Layer 2 of a small transformer language model trained on English Wikipedia (16 layers, counted from 0, width 128).
A neuron's activation on a vector x is GELU(gate . x) times (in . x), where the dot is the dot product.

Input weights of the MLP neurons that the questions are about. A number n stands for n times 0.0072.
n5 gate: -62 0 -52 17 -20 9 -23 -1 -24 -13 -14 4 -9 -20 -67 -8 13 -28 47 2 9 6 10 2 -10 -12 23 -22 45 1 17 -7 43 16 37 -2 -33 -31 24 40 -3 34 -1 -4 -5 -13 -35 -10 -2 44 20 33 2 -3 11 5 -12 10 21 12 51 -2 -29 25 -22 -8 -17 -6 40 15 10 -10 17 5 26 -38 17 14 18 -33 -19 12 16 27 -2 24 -32 31 14 1 3 16 -20 -38 2 19 9 1 -15 21 34 -30 -11 -54 2 6 54 67 21 -16 -41 2 -43 35 -16 2 -45 -8 39 -16 41 64 -22 -12 58 32 7 16
n34 gate: -19 17 -47 -8 17 7 43 -1 40 -17 11 24 23 23 32 -27 12 -21 -7 8 -13 16 19 -31 -31 16 1 -25 -4 22 -18 22 1 9 30 12 20 34 -8 -21 58 6 37 19 16 -5 5 12 22 -11 39 4 -4 15 19 3 20 4 11 -41 -26 -11 -45 47 -24 8 3 -30 36 -21 27 -48 -8 -7 44 -11 -34 -27 18 18 32 -18 -51 40 6 -29 22 -12 -13 9 5 -23 5 -8 9 11 -27 21 -9 -3 33 1 28 30 50 -16 -6 21 11 -29 -49 17 -5 -2 9 15 -18 -22 15 -11 -22 -14 25 -29 -2 -3 -18 22
n42 gate: -63 6 15 27 -20 4 -22 37 -30 -6 -21 -24 -31 -35 -26 -49 -35 -26 -15 -2 1 -9 -22 9 -12 -6 -22 -21 1 14 2 7 -50 4 13 3 -1 6 -5 16 4 -7 6 20 -49 -2 -29 -56 -41 25 30 -29 9 4 5 3 -13 -78 -22 2 65 -33 -8 32 -57 -50 4 -51 -11 -29 -17 -2 -40 18 -5 15 -11 12 52 6 15 4 -19 40 -49 19 13 0 3 17 -5 2 -10 23 -61 29 31 3 -21 17 59 -2 -39 -38 -2 -9 -24 1 8 -22 42 8 6 16 2 14 15 33 -2 17 58 11 -15 -21 -12 40 -51 -2
n72 gate: 0 -9 -18 8 -10 36 3 52 23 12 -46 11 -31 3 -42 12 44 -18 29 55 -4 31 2 -5 -13 -50 52 -2 -6 -22 27 24 -5 18 -4 5 -4 -18 2 -31 -23 0 -5 10 -3 33 5 -25 -7 5 13 45 22 18 -22 -39 22 10 -24 30 17 -3 -14 3 4 7 -23 -2 2 -22 9 5 50 9 -19 -14 7 -9 26 31 14 -14 65 -27 5 14 -3 -35 -31 -18 -23 -1 16 5 21 -41 19 -54 -69 -48 0 -35 -6 -49 1 24 21 -8 31 -21 9 -23 -2 -26 -64 3 26 -16 32 33 -8 -59 -11 12 24 -7 -63 13
n202 gate: 21 46 17 -36 43 16 -33 -18 5 9 0 -26 -19 -4 6 47 -28 17 17 -24 -2 -29 16 -7 -41 -15 6 -33 47 -5 -50 33 -36 16 -12 -23 32 -35 31 31 -24 37 -36 -39 13 10 50 11 -24 28 -19 25 21 -22 33 12 4 24 2 8 19 -6 -87 -12 -43 5 21 -2 3 36 -2 13 -5 18 -30 -23 1 -35 60 -1 3 56 59 22 -21 -23 35 2 -7 -2 -20 -6 -4 23 27 -21 15 -37 35 22 9 17 -9 -21 30 -22 -20 19 16 -16 41 2 -10 14 5 12 20 -27 -19 -13 -34 -3 6 17 -31 19 -38 -22
n232 gate: 37 27 11 -4 27 -31 -17 -12 14 51 -7 -34 3 45 15 -10 20 37 16 40 10 -49 -13 -12 -7 -20 29 42 22 -11 25 -9 42 -28 -22 -3 39 12 30 -11 21 0 3 10 -7 -13 -17 3 -29 -7 -37 17 -9 19 -32 -11 -29 48 5 -10 -18 17 -54 59 31 -4 39 -37 54 5 -12 0 -36 12 11 44 38 20 2 -42 76 -7 22 -52 7 -12 2 -1 16 10 14 11 0 17 32 13 -5 11 -3 -32 -35 33 30 40 -36 13 15 24 -23 6 -10 -43 -17 -14 -42 -9 1 58 15 -13 -15 25 -3 -18 4 29 13 25
n251 gate: 11 38 6 -24 16 -16 8 -18 28 -21 -5 33 29 48 14 1 21 -15 -22 -48 -30 -4 29 30 -71 19 13 20 -2 15 -8 59 36 12 -10 38 -9 4 -7 -39 -21 5 36 -31 -17 -26 -14 2 -58 54 -41 30 -12 -5 -15 -12 -40 -5 56 10 33 25 -15 61 3 7 -17 -10 13 9 -9 -4 21 2 -15 -10 -34 24 -6 4 25 -17 -10 56 -46 6 -44 25 -48 6 26 -15 -47 17 -8 11 -69 -5 -37 3 -18 21 17 41 14 20 19 -15 6 -35 -25 29 -25 23 -5 3 7 0 11 25 3 18 27 -16 53 17 -57 27
n255 gate: -6 -11 -14 -68 -11 -2 -20 -35 15 12 15 24 24 48 -42 16 25 -14 -2 -43 6 -33 16 21 -20 -5 49 -31 -32 20 -38 30 53 31 18 -38 22 -23 43 -16 11 -7 20 -18 -11 23 12 2 14 22 28 -11 49 11 12 -16 -20 -55 10 -36 -15 -12 30 -12 9 18 20 -34 -35 6 -3 57 -11 21 8 -22 -18 -35 -5 30 -28 -24 31 0 -37 7 -16 0 0 -12 32 -44 13 -40 7 -17 -6 3 -24 12 10 -42 8 -2 -36 -56 -25 51 -23 35 8 3 7 -10 0 61 -33 9 -30 -21 -26 0 -21 4 54 4 -23 -25
n350 gate: 18 -11 -12 10 -1 13 -3 -33 9 -5 -13 -4 0 17 -1 -11 20 -3 15 3 -28 25 30 -16 -40 -14 -8 -6 -36 10 3 18 -38 -1 26 -13 45 43 16 -3 -60 -12 -5 16 21 30 21 14 11 -33 -19 -19 -13 3 -6 10 -11 19 29 18 49 -11 -4 46 -79 21 -29 -17 -4 -27 30 33 -5 14 16 -16 -4 1 -11 49 -5 24 46 10 25 -9 -35 16 62 21 -9 -26 -25 -16 -34 -7 44 27 -13 -44 13 -24 45 4 44 -9 8 17 7 -5 -2 -21 6 30 -14 -4 5 -8 -11 29 -17 -11 10 -8 -18 12 -1 23
n355 gate: 9 -56 -1 29 3 2 5 -8 12 -3 1 -24 -36 24 -15 30 -8 17 8 25 26 -33 -14 -25 15 -13 13 -1 34 -14 43 -12 50 36 16 -46 -13 27 61 6 -9 -6 -22 14 -55 8 -1 26 -26 16 -11 12 28 -40 9 22 12 16 44 -17 12 26 47 -8 16 -10 -37 -33 -45 -4 -19 -4 -19 32 -39 -5 -13 39 14 9 -30 4 25 -32 21 29 33 -5 -36 47 -17 -11 0 18 -3 14 29 -11 12 -28 -12 -34 32 25 2 4 12 -17 -62 33 -27 -20 9 -29 -9 15 15 10 1 58 32 29 -53 8 46 -48 -23 -31
n371 gate: 9 -37 3 13 -50 -23 -34 2 -12 -21 -5 12 -2 -32 7 12 -33 -28 -22 29 3 -21 -4 33 26 54 -7 33 -2 11 15 7 33 47 -12 -3 7 39 50 12 13 -38 -17 -50 34 0 20 60 -7 -9 -4 17 9 -19 4 11 24 -43 10 14 23 -12 39 -24 -10 -28 7 -4 -30 34 -17 27 -23 17 9 -19 21 20 -21 8 -8 16 -5 -41 -25 -3 -34 -6 1 -23 -1 24 1 -28 -3 -15 28 21 -4 -2 3 25 -41 -7 -50 -3 8 11 -3 8 5 -19 30 6 -36 -9 20 -49 39 31 26 -24 37 -41 -26 20 -4 4
n379 gate: 19 -10 -21 48 -39 -8 -12 -6 14 -28 -34 -30 19 9 -23 -30 -1 -10 -25 13 -14 -11 19 28 29 -20 42 15 53 -9 0 -69 -3 -14 -15 -10 -33 -17 28 4 -35 -23 36 8 17 20 8 10 -14 -17 37 -28 -15 -26 -7 19 -35 19 -9 25 19 -9 16 8 -7 20 -5 4 -2 7 -5 18 9 26 22 -1 2 -10 41 -4 -17 -18 -6 23 41 21 -43 -18 41 -22 7 -27 -7 39 -40 25 17 -18 35 -47 66 2 -20 19 -1 -4 13 29 11 -35 18 -46 12 -24 -17 -20 -14 4 -10 -28 -39 -17 -18 28 -18 40 46 22
n397 gate: 22 14 28 1 38 -7 -65 63 -11 7 -15 -29 44 8 -46 -9 12 4 -1 -51 -29 14 7 -11 7 16 21 -43 22 20 -15 -24 12 1 34 1 -31 26 -15 -8 -66 -11 -11 19 -18 26 -38 18 -4 -12 -1 -29 33 21 16 -24 -5 11 -5 -17 19 -16 -6 -18 13 -24 32 -14 -25 -21 -3 13 -38 -22 -2 1 20 -7 -4 -36 1 -25 19 -15 24 -31 5 16 -13 -35 5 -15 -35 47 -27 -30 1 -24 -30 -33 -35 -25 -16 7 -37 19 7 5 17 16 -1 8 9 -29 -14 -7 -3 -61 48 20 -37 -25 8 16 -12 -3 -3 13
n436 gate: -41 -37 23 34 67 11 -1 -19 43 27 13 -32 8 10 11 5 4 -12 5 6 18 -10 15 -30 30 4 13 9 -25 1 -47 -5 3 5 -19 12 -55 -45 -17 9 2 -47 30 22 -11 -18 -17 24 0 11 -1 -28 23 12 18 14 29 15 -29 33 -29 14 12 48 50 -4 -6 -46 7 -24 -3 27 4 5 42 42 10 5 31 27 -32 40 10 3 57 2 6 31 -23 -19 12 -53 1 -36 11 0 31 -22 33 48 15 -6 1 23 2 2 57 17 -22 28 -35 47 -29 2 48 -15 -20 55 -4 -12 5 -11 20 -6 -34 -18 -15 -5
n5 in: -72 -1 -13 6 -13 10 -41 -33 20 -9 10 -3 30 16 -63 13 0 -22 25 -1 9 12 -1 -19 -2 -21 20 -12 54 6 29 31 50 7 28 -24 -1 -15 8 9 -6 30 -21 18 -28 8 -28 12 -26 -3 11 -9 9 -5 10 3 -25 14 24 -20 72 -19 -1 6 -19 9 -12 -27 40 -8 8 24 3 -11 43 -7 36 8 31 -31 -30 7 20 17 10 20 -25 18 20 -24 2 14 -9 -33 -13 3 10 0 -1 24 26 -15 -8 -33 -2 -14 32 67 11 -7 -2 19 -29 17 -15 25 -29 -24 48 -28 14 35 30 -9 26 14 1 15
n34 in: -14 10 -36 -14 31 -11 47 24 36 -37 0 13 20 18 20 -37 -32 -13 4 25 -27 -11 31 -46 2 40 7 -24 -37 28 -29 30 0 15 20 29 1 40 -7 -22 64 -3 1 28 7 -12 22 -6 27 -20 42 -21 17 25 9 14 23 -4 18 -24 3 -29 -38 39 -13 27 -1 -45 40 -17 21 -9 2 8 29 -13 -17 -19 25 -6 32 -22 -45 30 25 -35 31 -8 15 33 30 -23 -19 -2 35 21 -20 18 21 -24 17 -16 23 50 7 -41 -11 19 8 -24 -59 44 -1 -23 -20 46 -33 -11 -27 15 -20 -28 3 -45 4 4 -22 31
n42 in: -51 -30 -6 34 -31 22 -11 38 -1 -14 -34 -31 -35 -18 -48 -47 -35 -17 -14 -16 -13 9 -15 35 -9 -11 -11 -22 -8 15 -25 -4 -30 -8 2 -1 14 -6 -9 15 -6 2 23 14 -26 -30 -17 -34 -29 12 20 2 -2 -7 -17 2 11 -48 8 -6 50 -23 -11 47 -54 -30 32 -50 -20 -33 -15 -15 -26 -23 -15 10 -7 22 58 14 -2 -2 16 42 12 29 -40 10 9 -11 -13 -4 -26 -25 -25 27 35 -23 -3 2 66 -5 -25 -50 3 -8 -26 15 -6 -14 21 -4 8 19 -8 3 33 32 -2 21 51 17 -20 -64 -7 34 -50 8
n72 in: -10 -8 -40 14 -9 13 -2 -35 -18 -2 21 -7 10 8 14 -9 4 -17 -49 32 4 -20 -4 -44 26 6 15 0 -5 7 -21 4 46 29 -5 39 -2 60 -6 -10 -7 -33 -45 -17 28 10 48 12 -18 7 -20 2 -19 2 71 -11 29 -7 1 -6 33 -15 24 -21 20 74 5 28 -34 -31 5 5 6 -3 16 -13 -30 -28 -6 24 -23 -2 55 -18 -25 16 41 48 -16 1 7 1 -8 -11 37 -43 -50 -6 27 -24 -21 35 7 42 -38 5 12 -17 63 -1 28 18 -9 40 -12 -20 14 22 -23 35 17 26 10 -19 0 -11 10 -1
n202 in: 17 37 -18 1 21 5 -28 16 36 34 -14 -9 2 23 -3 65 -15 35 -9 -33 2 -12 52 7 -27 -18 9 -18 42 12 -52 17 -5 -14 -7 -43 4 -46 14 35 -39 40 10 18 12 -37 5 -15 7 25 -15 32 21 -25 25 9 -15 58 22 -11 26 -32 -93 -12 -34 32 11 -24 1 18 -18 4 15 14 -8 6 -40 -36 30 16 5 24 20 34 -2 -2 16 -49 17 9 -5 -14 -49 21 19 -49 -18 10 -3 36 23 21 5 12 49 -25 -21 11 5 -23 23 16 -42 23 -30 3 36 -5 -24 -22 -30 16 5 21 -12 24 -53 -26
n232 in: 40 7 30 -14 18 -35 25 -2 12 49 -26 -26 -24 73 31 -22 29 -1 40 22 -11 -53 -21 -50 -5 -57 51 52 -8 -18 10 -31 21 -37 -21 26 12 31 30 -3 20 7 3 22 8 2 -17 8 -56 5 -26 18 -24 2 -23 -5 -10 27 -22 34 1 -41 -62 31 12 -34 37 -13 22 -37 17 -41 -42 31 21 52 30 36 -10 -25 33 -5 9 -27 -13 -22 6 44 23 -4 -5 2 20 44 13 -20 -11 20 21 -43 21 46 -6 43 -12 17 16 35 -25 -14 1 -45 4 -19 -5 -12 10 37 14 -21 -6 45 15 -13 2 33 12 -1
n251 in: 9 21 -26 17 5 -3 -15 28 8 -10 -9 14 0 14 -2 -12 52 -5 -6 0 -23 2 9 10 -22 26 6 33 7 -5 -27 51 21 2 -48 6 -35 11 -2 4 -19 -69 30 14 -3 -39 -12 56 34 50 -24 1 -32 -33 -16 28 -18 23 -2 39 -14 8 -32 49 5 21 -6 -30 -6 32 -25 -5 14 40 -67 -2 -4 39 2 -21 32 17 62 20 0 -39 -77 28 -11 -1 -8 -40 -37 -20 18 26 -43 -10 -11 -2 -38 15 19 10 10 -5 -7 -42 39 -36 8 0 -24 -39 -30 22 -30 4 15 39 21 -8 7 -23 9 26 15 14
n255 in: -2 -32 -5 -76 22 11 2 -34 8 26 17 17 34 28 -23 28 47 -6 -6 -50 3 -40 -2 20 -13 17 39 -8 -33 9 -45 33 55 32 2 -19 14 -27 18 9 33 -6 17 -25 -18 0 9 22 -6 14 15 -27 38 -1 4 -7 -25 -37 -2 -14 -16 -40 28 16 19 38 15 -35 -24 29 -9 52 -11 22 20 -31 -18 -11 -12 35 0 -1 0 -9 -36 -7 -24 2 16 -1 60 -23 18 -38 35 -5 -7 13 -28 8 13 -36 31 10 -43 -58 -33 28 -8 22 0 -5 27 -15 17 74 -16 25 -40 -2 -25 17 -16 2 52 -4 -32 4
n350 in: 40 19 42 -36 8 18 -50 26 26 0 11 48 69 -30 -17 -23 22 -10 -2 42 -19 -15 -30 -7 -10 61 9 -18 7 56 12 -11 3 -23 -22 -18 59 -8 -23 -9 16 64 -33 28 -10 76 -26 -19 0 -13 -29 -9 53 -11 -60 -29 -7 6 60 -28 -9 -29 4 33 2 -22 -10 -6 -53 -11 -32 -7 -27 26 8 12 -23 37 -30 -16 -5 4 29 -15 28 -42 3 29 41 7 2 -30 -43 -34 12 -7 23 1 23 -30 -14 -48 -6 -40 3 14 -40 -3 -38 -50 2 -23 -12 -22 21 30 1 -2 -23 18 21 -5 -6 6 10 13 -23 22
n355 in: -35 -13 7 19 -41 -2 3 -16 -28 -25 -19 -68 -38 -11 -19 39 -29 -19 6 -3 30 -2 -1 -36 -20 5 4 -6 35 -27 23 -1 16 20 8 -28 -14 24 -18 -15 -16 -5 -42 13 -28 13 4 -2 -22 -1 14 -20 6 7 9 25 3 -17 51 5 44 19 61 -1 8 27 3 -22 -59 -5 17 -2 -34 46 -9 -22 54 -14 -3 -12 -7 -19 -5 -6 -33 10 1 -23 -52 15 -33 -4 -18 -3 -31 32 -4 -19 -1 -8 -10 -34 13 16 9 -18 -37 5 -20 8 -6 -33 37 -14 -24 16 -4 5 -10 20 -29 41 -18 5 23 -17 10 -21
n371 in: -27 -25 20 44 -5 12 -20 15 -24 -8 -24 8 29 -42 10 8 10 36 42 -11 4 -7 -2 3 -33 -14 2 -5 43 -16 10 -36 21 -30 -16 -31 11 18 19 1 9 14 -29 23 -51 25 35 -21 16 7 16 -63 8 12 -16 -8 -7 -28 30 -15 13 -43 38 26 -42 -16 -37 9 8 11 42 6 -24 4 -3 -9 5 -31 13 -26 27 22 -23 -14 28 38 50 -13 -14 -4 -30 41 -28 16 28 -15 -54 -21 9 -12 5 -14 -54 -20 8 19 37 -7 -22 14 64 13 -7 -38 18 -38 -1 8 1 -38 13 7 25 -9 -23 -11 2 6
n379 in: -2 16 80 -15 -25 28 -25 -35 50 -30 -28 -8 -26 44 -26 13 22 -4 17 0 16 -48 17 24 -10 39 42 21 7 -10 -1 42 26 -2 -11 38 32 3 5 2 22 -6 31 35 -18 -29 18 37 -54 -22 -50 -2 -12 34 8 9 17 34 9 -18 -32 2 -21 18 -26 -12 -8 17 -9 35 20 18 -8 -1 9 -25 -51 32 45 4 36 27 -4 -11 2 0 -4 -15 -27 15 -17 -88 -29 -1 -10 -6 29 43 2 24 -20 3 31 28 53 1 -16 -7 -3 -19 6 -12 7 21 -38 7 -3 59 7 -89 -8 25 -2 13 33 6 66 2
n397 in: 11 11 20 3 10 4 -72 13 -40 21 28 -68 8 -3 1 0 -45 -7 -41 -62 -22 95 2 -40 5 -19 -38 -61 32 -21 35 -79 -11 -2 7 -36 -32 13 14 -12 -37 11 -7 -58 -19 26 16 7 -51 32 11 -9 -1 24 15 -42 36 -27 33 -20 -2 13 3 26 -20 -10 21 -26 -5 23 -15 26 -20 -9 -2 17 19 10 7 1 -24 -17 23 13 -30 -16 -37 -1 9 -18 -12 -13 -20 26 8 -41 -16 -19 -48 -33 -52 -31 -3 9 6 6 -7 23 24 24 -11 30 41 7 8 -49 -24 -8 7 17 -55 -49 20 4 -28 -10 22 1
n436 in: -2 15 6 -5 33 38 27 -33 33 15 -13 -55 20 -6 9 28 -6 -21 19 33 29 -6 21 -30 -26 16 -9 -14 -32 0 -44 18 16 27 -78 2 0 -53 24 -27 -22 -6 25 -12 17 23 -33 31 43 11 9 50 36 -19 -4 -9 2 -13 -41 25 -2 2 -10 -11 -10 -10 18 -20 9 8 -39 -23 2 -11 58 -20 13 -8 41 29 15 11 22 17 68 30 37 15 4 16 17 0 2 -17 -11 21 65 3 24 11 31 2 -4 -21 -7 15 11 -29 17 29 -46 44 31 13 49 -16 -23 58 -18 -6 49 11 37 9 -29 8 36 -30

Each question shows a token from some text and the vector x that enters the MLP there. A number n stands for n times 0.062.

" To": 7 -13 -27 -22 27 2 -42 0 7 -5 -30 -18 10 -8 3 -8 5 5 5 17 -5 -13 21 -25 10 -2 18 13 3 -11 -23 7 5 18 -23 -12 -17 -17 11 -16 -43 -12 11 -7 -25 -12 12 -11 -5 -22 23 24 -4 -10 -32 -7 7 16 -11 13 2 3 23 51 -2 -15 13 30 -16 8 2 24 -3 -18 -21 -6 -18 8 17 2 -5 2 -13 6 -16 41 18 6 18 -6 -12 -42 31 6 5 6 -18 10 18 2 -6 11 1 8 1 11 5 -3 -29 -15 -20 16 -2 12 6 17 3 -10 6 18 7 -4 22 4 24 3 16 15
The three highest activations, in order: n436, n251, n379

" he": -1 -17 -5 -15 -4 22 -6 -10 -3 6 -17 -18 -22 22 -29 -13 -6 19 -14 25 -14 -2 34 -11 24 16 10 9 -6 -2 -7 10 4 -6 18 35 -11 -7 -19 -3 -10 5 16 -31 -16 14 28 0 22 -13 6 -2 17 -8 3 -18 -15 2 -2 -5 32 3 -8 35 -7 3 -5 9 -7 5 3 12 8 -30 4 4 -9 -10 18 3 -6 4 -11 7 -13 -4 22 -14 -13 10 -11 -27 12 26 37 10 2 16 0 4 -4 -2 -5 21 14 8 -6 10 16 -31 -15 32 -2 45 12 17 -7 5 -22 8 -6 5 14 -7 0 8 26 9
Which neuron fires most, and how strongly? n34, at about 18

" mi": 21 -30 0 -12 -22 10 -18 -22 3 18 -25 -1 5 17 -1 -7 -4 -9 2 6 -13 -9 20 -10 14 13 21 24 0 -19 -17 21 3 -4 6 2 -22 9 15 15 -37 -5 17 -19 -22 -11 5 -23 -23 6 -4 23 18 -11 -43 -21 -30 1 -11 2 16 14 26 36 2 2 -18 28 0 4 -3 4 31 -17 -17 6 -10 -4 20 -17 -13 14 -29 -19 -12 -15 8 -29 -14 -4 -22 -2 27 8 25 0 34 9 5 16 3 -2 15 -16 9 8 9 5 7 4 -14 5 -15 16 20 3 -5 6 -15 11 15 -23 16 -22 4 2 -8 9
Which neuron lights up most? n436

"P": -11 -1 7 -23 0 -12 -13 11 -7 -14 -36 -23 -10 16 -14 26 -12 5 -21 -6 5 -12 -5 -2 -6 7 9 -7 7 -41 -14 24 2 -5 -5 0 -33 0 0 7 -42 -12 15 24 -1 -29 2 -11 4 -21 12 -16 -8 -6 0 -1 -45 56 -17 -12 26 -2 3 38 18 1 18 2 -6 -4 -24 10 -42 7 6 -19 -8 5 18 -20 -23 -1 -9 -41 1 9 -3 8 10 -28 -8 5 12 9 11 -11 -22 -20 13 -8 6 3 14 -20 2 -12 -25 4 -5 -14 -12 -8 -11 0 6 8 9 -2 16 19 -5 -5 -9 -7 10 4 13 31
The two highest activations, in order: n232, n379

"ar": 26 1 -11 7 -5 -11 -14 36 -4 0 -20 -24 -5 -20 -20 -6 -10 -14 -18 -1 2 8 -34 -29 -3 12 6 -2 -6 -8 7 -22 -11 11 -9 -4 -15 -14 -12 -5 -56 -5 8 22 2 25 7 -5 -18 -27 -5 7 -2 0 34 -10 -25 36 1 -32 29 -11 5 36 15 -21 7 32 -3 8 13 36 -2 19 4 -16 -23 -5 -13 -3 25 13 27 -22 19 15 -4 -3 -15 7 -33 -4 8 3 8 4 -7 -7 4 -3 -1 29 11 33 -16 -9 6 3 1 0 7 -10 -11 -18 -14 30 -17 5 3 14 -10 -5 2 -47 -6 24 0 -3
The two highest activations, in order: n397, n72

"==": 14 -23 1 -10 7 -5 -11 -2 -20 -28 -14 -11 -8 -19 -12 20 1 -3 -9 17 18 -19 -4 1 21 31 0 8 14 -8 -8 -7 -2 -20 19 -22 -5 -20 -2 3 -7 4 -31 -29 12 -11 4 22 -9 12 -19 -4 -1 3 10 2 -17 10 18 4 28 -9 21 13 25 21 0 17 6 9 -8 33 0 -11 3 -9 -13 1 15 -20 -20 -27 5 -22 -17 -25 0 5 -3 -14 -27 -17 5 11 6 5 -15 -8 32 -30 -1 -33 -17 27 9 -5 0 17 -40 -24 -15 -25 32 28 -6 10 1 1 -13 7 0 42 -1 16 5 -9 -13 -11
Which neuron lights up most? n355

" United": 26 -10 -3 4 -4 4 -1 29 21 10 -18 5 -19 -37 -16 -11 -5 -5 -1 33 21 12 4 15 -1 18 10 23 -18 -5 -7 -13 13 -2 10 3 7 15 4 0 -20 0 -23 -5 -5 -8 11 -13 -20 -40 35 -40 -18 40 -19 3 -4 11 5 0 16 -14 10 31 6 -14 -7 8 2 2 -6 18 27 56 6 -2 -23 10 13 -30 -19 17 7 -6 0 19 2 0 -2 14 8 -22 -1 7 14 7 -7 -5 1 2 -1 4 -10 -20 -11 9 -2 -25 -9 -8 27 -1 -2 -12 20 24 14 -6 2 -4 -7 -2 41 -10 2 8 -3 5
Which neuron fires most, and how strongly? n371, at about 11

" University": 4 -10 -1 8 -9 12 -13 9 19 2 -18 -11 -24 -11 -24 -15 -3 -2 4 -3 -6 -12 14 -19 11 11 -1 26 -11 -2 -23 0 -4 -6 -4 16 21 5 -7 12 -18 -17 -18 -34 -14 -3 -14 -4 -16 -10 3 3 -14 8 -11 18 14 23 4 22 54 -22 4 59 3 19 -5 -4 -22 12 8 19 -4 51 -4 -8 3 5 21 2 -52 -2 -16 -17 -12 36 2 27 -9 4 -7 3 -3 -13 2 20 17 10 3 -30 -30 26 -8 -15 8 4 0 -20 -5 9 -10 -25 17 11 17 -3 12 16 12 -15 11 -17 15 10 -10 -9 -2 26
Which neuron lights up most? n42

" later": -5 -11 -17 -25 -26 -25 26 13 3 -13 -7 -13 7 3 12 -37 -6 8 4 32 20 4 31 8 15 -36 1 22 3 -26 -11 -10 2 -6 4 25 13 -2 -1 -7 -25 9 -5 -21 -8 16 21 7 13 -22 5 21 10 0 -18 -4 -15 -37 -3 -7 25 9 5 56 8 8 -1 39 -13 0 -21 18 -6 2 -12 -17 -16 -13 -12 -9 -10 -1 -4 -8 -6 -18 -2 3 -15 -6 -3 5 -18 10 14 17 0 5 13 15 3 -7 -7 30 12 -1 0 3 10 -20 -22 -6 3 33 -2 19 11 -15 -9 23 7 24 -3 -26 -29 17 2 35
Which neuron lights up most? n34

",": 1 -2 -26 -15 -9 5 -9 23 -12 16 -24 4 9 19 -2 3 -6 -9 -5 40 2 21 -2 -32 1 45 15 27 -5 -29 3 11 -1 -8 -17 -3 -30 -5 -13 -8 -22 -13 11 -21 -25 6 35 22 -5 -15 -3 -22 6 -18 4 -1 -24 22 -9 -17 37 -20 16 18 -3 3 3 -4 -19 -8 -9 23 -28 -11 1 -13 -18 -22 9 24 6 27 -6 11 4 6 4 -16 -4 -1 -18 11 13 -4 34 14 -12 6 26 24 12 -22 -5 9 10 15 -5 -10 -12 -12 20 -31 -4 9 -5 -17 -16 7 5 -9 -17 -6 -1 -37 4 -16 6 20
The two highest activations, in order: n371, n379

" official": -15 -38 -29 5 35 5 5 20 10 -10 -2 -14 7 -32 -10 -1 -20 25 24 14 35 16 22 34 1 -10 -11 24 11 -12 -12 10 9 12 10 17 1 -5 -10 5 -43 14 -17 -26 -6 -4 -2 31 14 -12 12 6 19 4 -24 -14 -13 4 -10 -14 37 9 3 23 13 9 19 25 -20 -1 -2 37 -13 17 -1 -23 -12 -13 1 -3 -12 7 -16 -9 6 7 -1 -1 -9 25 1 -12 5 16 2 5 17 29 10 5 -1 18 -24 -1 12 1 22 -16 -13 -21 -19 19 8 10 3 29 -12 -11 -4 -3 4 20 18 -17 -7 12 -1 20
The two highest activations, in order: n5, n436

".": 0 14 -7 -16 0 2 3 22 -25 1 -4 -28 9 -5 -6 8 -8 -2 -33 12 -2 17 -15 -24 12 57 16 20 0 -28 7 16 -9 2 13 4 -9 -8 -10 16 -40 8 27 -22 -12 3 43 15 5 -16 -32 -18 -4 -11 9 -18 -23 -3 -21 -12 21 -31 -4 27 3 38 -13 16 -32 8 4 54 1 0 17 -2 -15 3 13 29 -3 13 21 9 -6 11 -5 -22 1 9 -20 -3 32 -11 20 12 -10 -6 12 -25 10 -14 -23 6 11 17 7 7 -15 -14 -2 -17 -4 -11 8 2 -1 9 12 0 -9 4 -13 -17 0 -4 2 17
The two highest activations, in order: n72, n379

"ist": 6 14 1 6 18 10 -3 -11 -3 6 -9 -15 -18 21 -6 9 -2 -5 -24 -14 -6 5 1 -2 -9 18 -17 26 17 -18 -8 11 -7 -3 -17 2 6 4 2 12 -23 -1 0 -39 -6 -1 6 23 3 -32 -10 -18 0 -28 -2 -15 -31 31 25 -34 54 -18 7 40 -2 30 9 18 -13 5 12 17 5 39 -2 -7 2 -6 -5 -3 24 20 5 7 15 15 -18 -7 -4 -24 -9 4 -2 34 -23 -24 31 -17 15 5 -3 -28 -2 2 -6 -2 5 -12 2 1 4 -8 7 29 7 30 -8 -12 11 19 17 28 -10 14 3 32 -10 14
Which neuron lights up most? n202

" on": 6 18 -27 -14 -6 2 -30 31 -8 -3 10 -9 0 -4 8 -11 4 -2 4 22 0 2 33 -8 23 -10 21 26 2 -20 7 -5 12 -18 -10 21 -11 7 -18 0 -21 4 14 -37 -6 -14 25 4 3 -20 -1 -7 5 1 -25 -31 -10 -2 5 4 0 12 30 11 -9 -9 6 26 -20 19 1 18 -15 10 -5 -26 23 0 7 -9 15 23 -2 -1 -14 1 11 -18 -20 7 -18 -43 7 -22 39 -5 8 23 -9 -18 29 -23 7 5 6 16 10 2 -31 -4 11 -21 -4 1 13 23 13 2 -10 8 2 1 14 -41 11 4 -8 17
Which neuron lights up most? n371

"r": 12 -6 -8 10 -20 5 -18 21 0 12 -25 1 10 3 5 7 7 17 -19 -9 8 6 0 -26 -4 9 11 21 18 -16 8 6 1 9 -6 -9 -14 6 -8 -13 -54 15 -2 47 -13 2 -2 -19 -15 -28 -7 -20 -12 -18 26 11 -7 31 4 -18 28 -20 5 56 15 17 1 5 -12 18 19 31 -7 -18 -3 -15 -3 -18 8 18 -4 21 -14 5 -10 -19 -23 -13 -3 14 -15 23 -9 15 -7 4 3 -7 -13 -28 18 17 3 34 -10 -1 -3 -9 23 35 11 -36 -15 -6 -3 -5 18 2 -10 -5 13 28 6 -41 14 32 21 0
Which neuron lights up most? n379

"s": 14 14 -9 -3 -27 11 -20 8 -9 9 -16 -8 20 -8 3 -1 -13 5 -15 11 10 6 -10 -41 -8 -2 8 1 11 -23 7 8 0 12 -13 -28 -15 4 -32 -6 -55 -5 10 -18 1 -21 33 12 -13 -35 -14 -33 21 -42 14 -9 -32 34 -16 -9 21 -16 -3 37 -5 -9 2 14 15 -2 -11 14 11 -8 -8 -8 -20 -7 -12 10 -7 33 21 -9 -13 26 -1 -4 -23 10 -23 20 -6 20 8 -7 7 -9 6 -30 18 13 -2 25 1 15 0 -6 -34 5 11 6 -6 -2 -4 2 -11 4 10 14 10 -33 -9 -47 25 -2 -5 41
Which neuron fires most, and how strongly? n72, at about 11

" which": -20 2 2 -20 -15 4 -16 8 -11 -17 15 -6 7 9 -30 -7 -2 15 7 27 14 -8 20 -11 16 21 -6 7 -8 0 5 -8 12 15 26 15 -26 14 -6 2 -15 7 24 -31 -30 12 13 37 17 -17 -2 -9 -5 -9 -16 -18 12 14 -12 -18 11 8 26 18 -2 32 -5 2 -4 5 -12 43 -4 10 -6 3 -13 -12 -5 13 26 3 -6 -1 -6 -7 19 -26 -12 21 -4 -18 8 -11 6 -2 -7 26 23 2 7 -13 14 17 3 1 5 20 -25 -9 -14 -15 27 40 22 9 24 8 0 18 -16 -13 10 -14 -4 4 2 13
The two highest activations, in order: n255, n355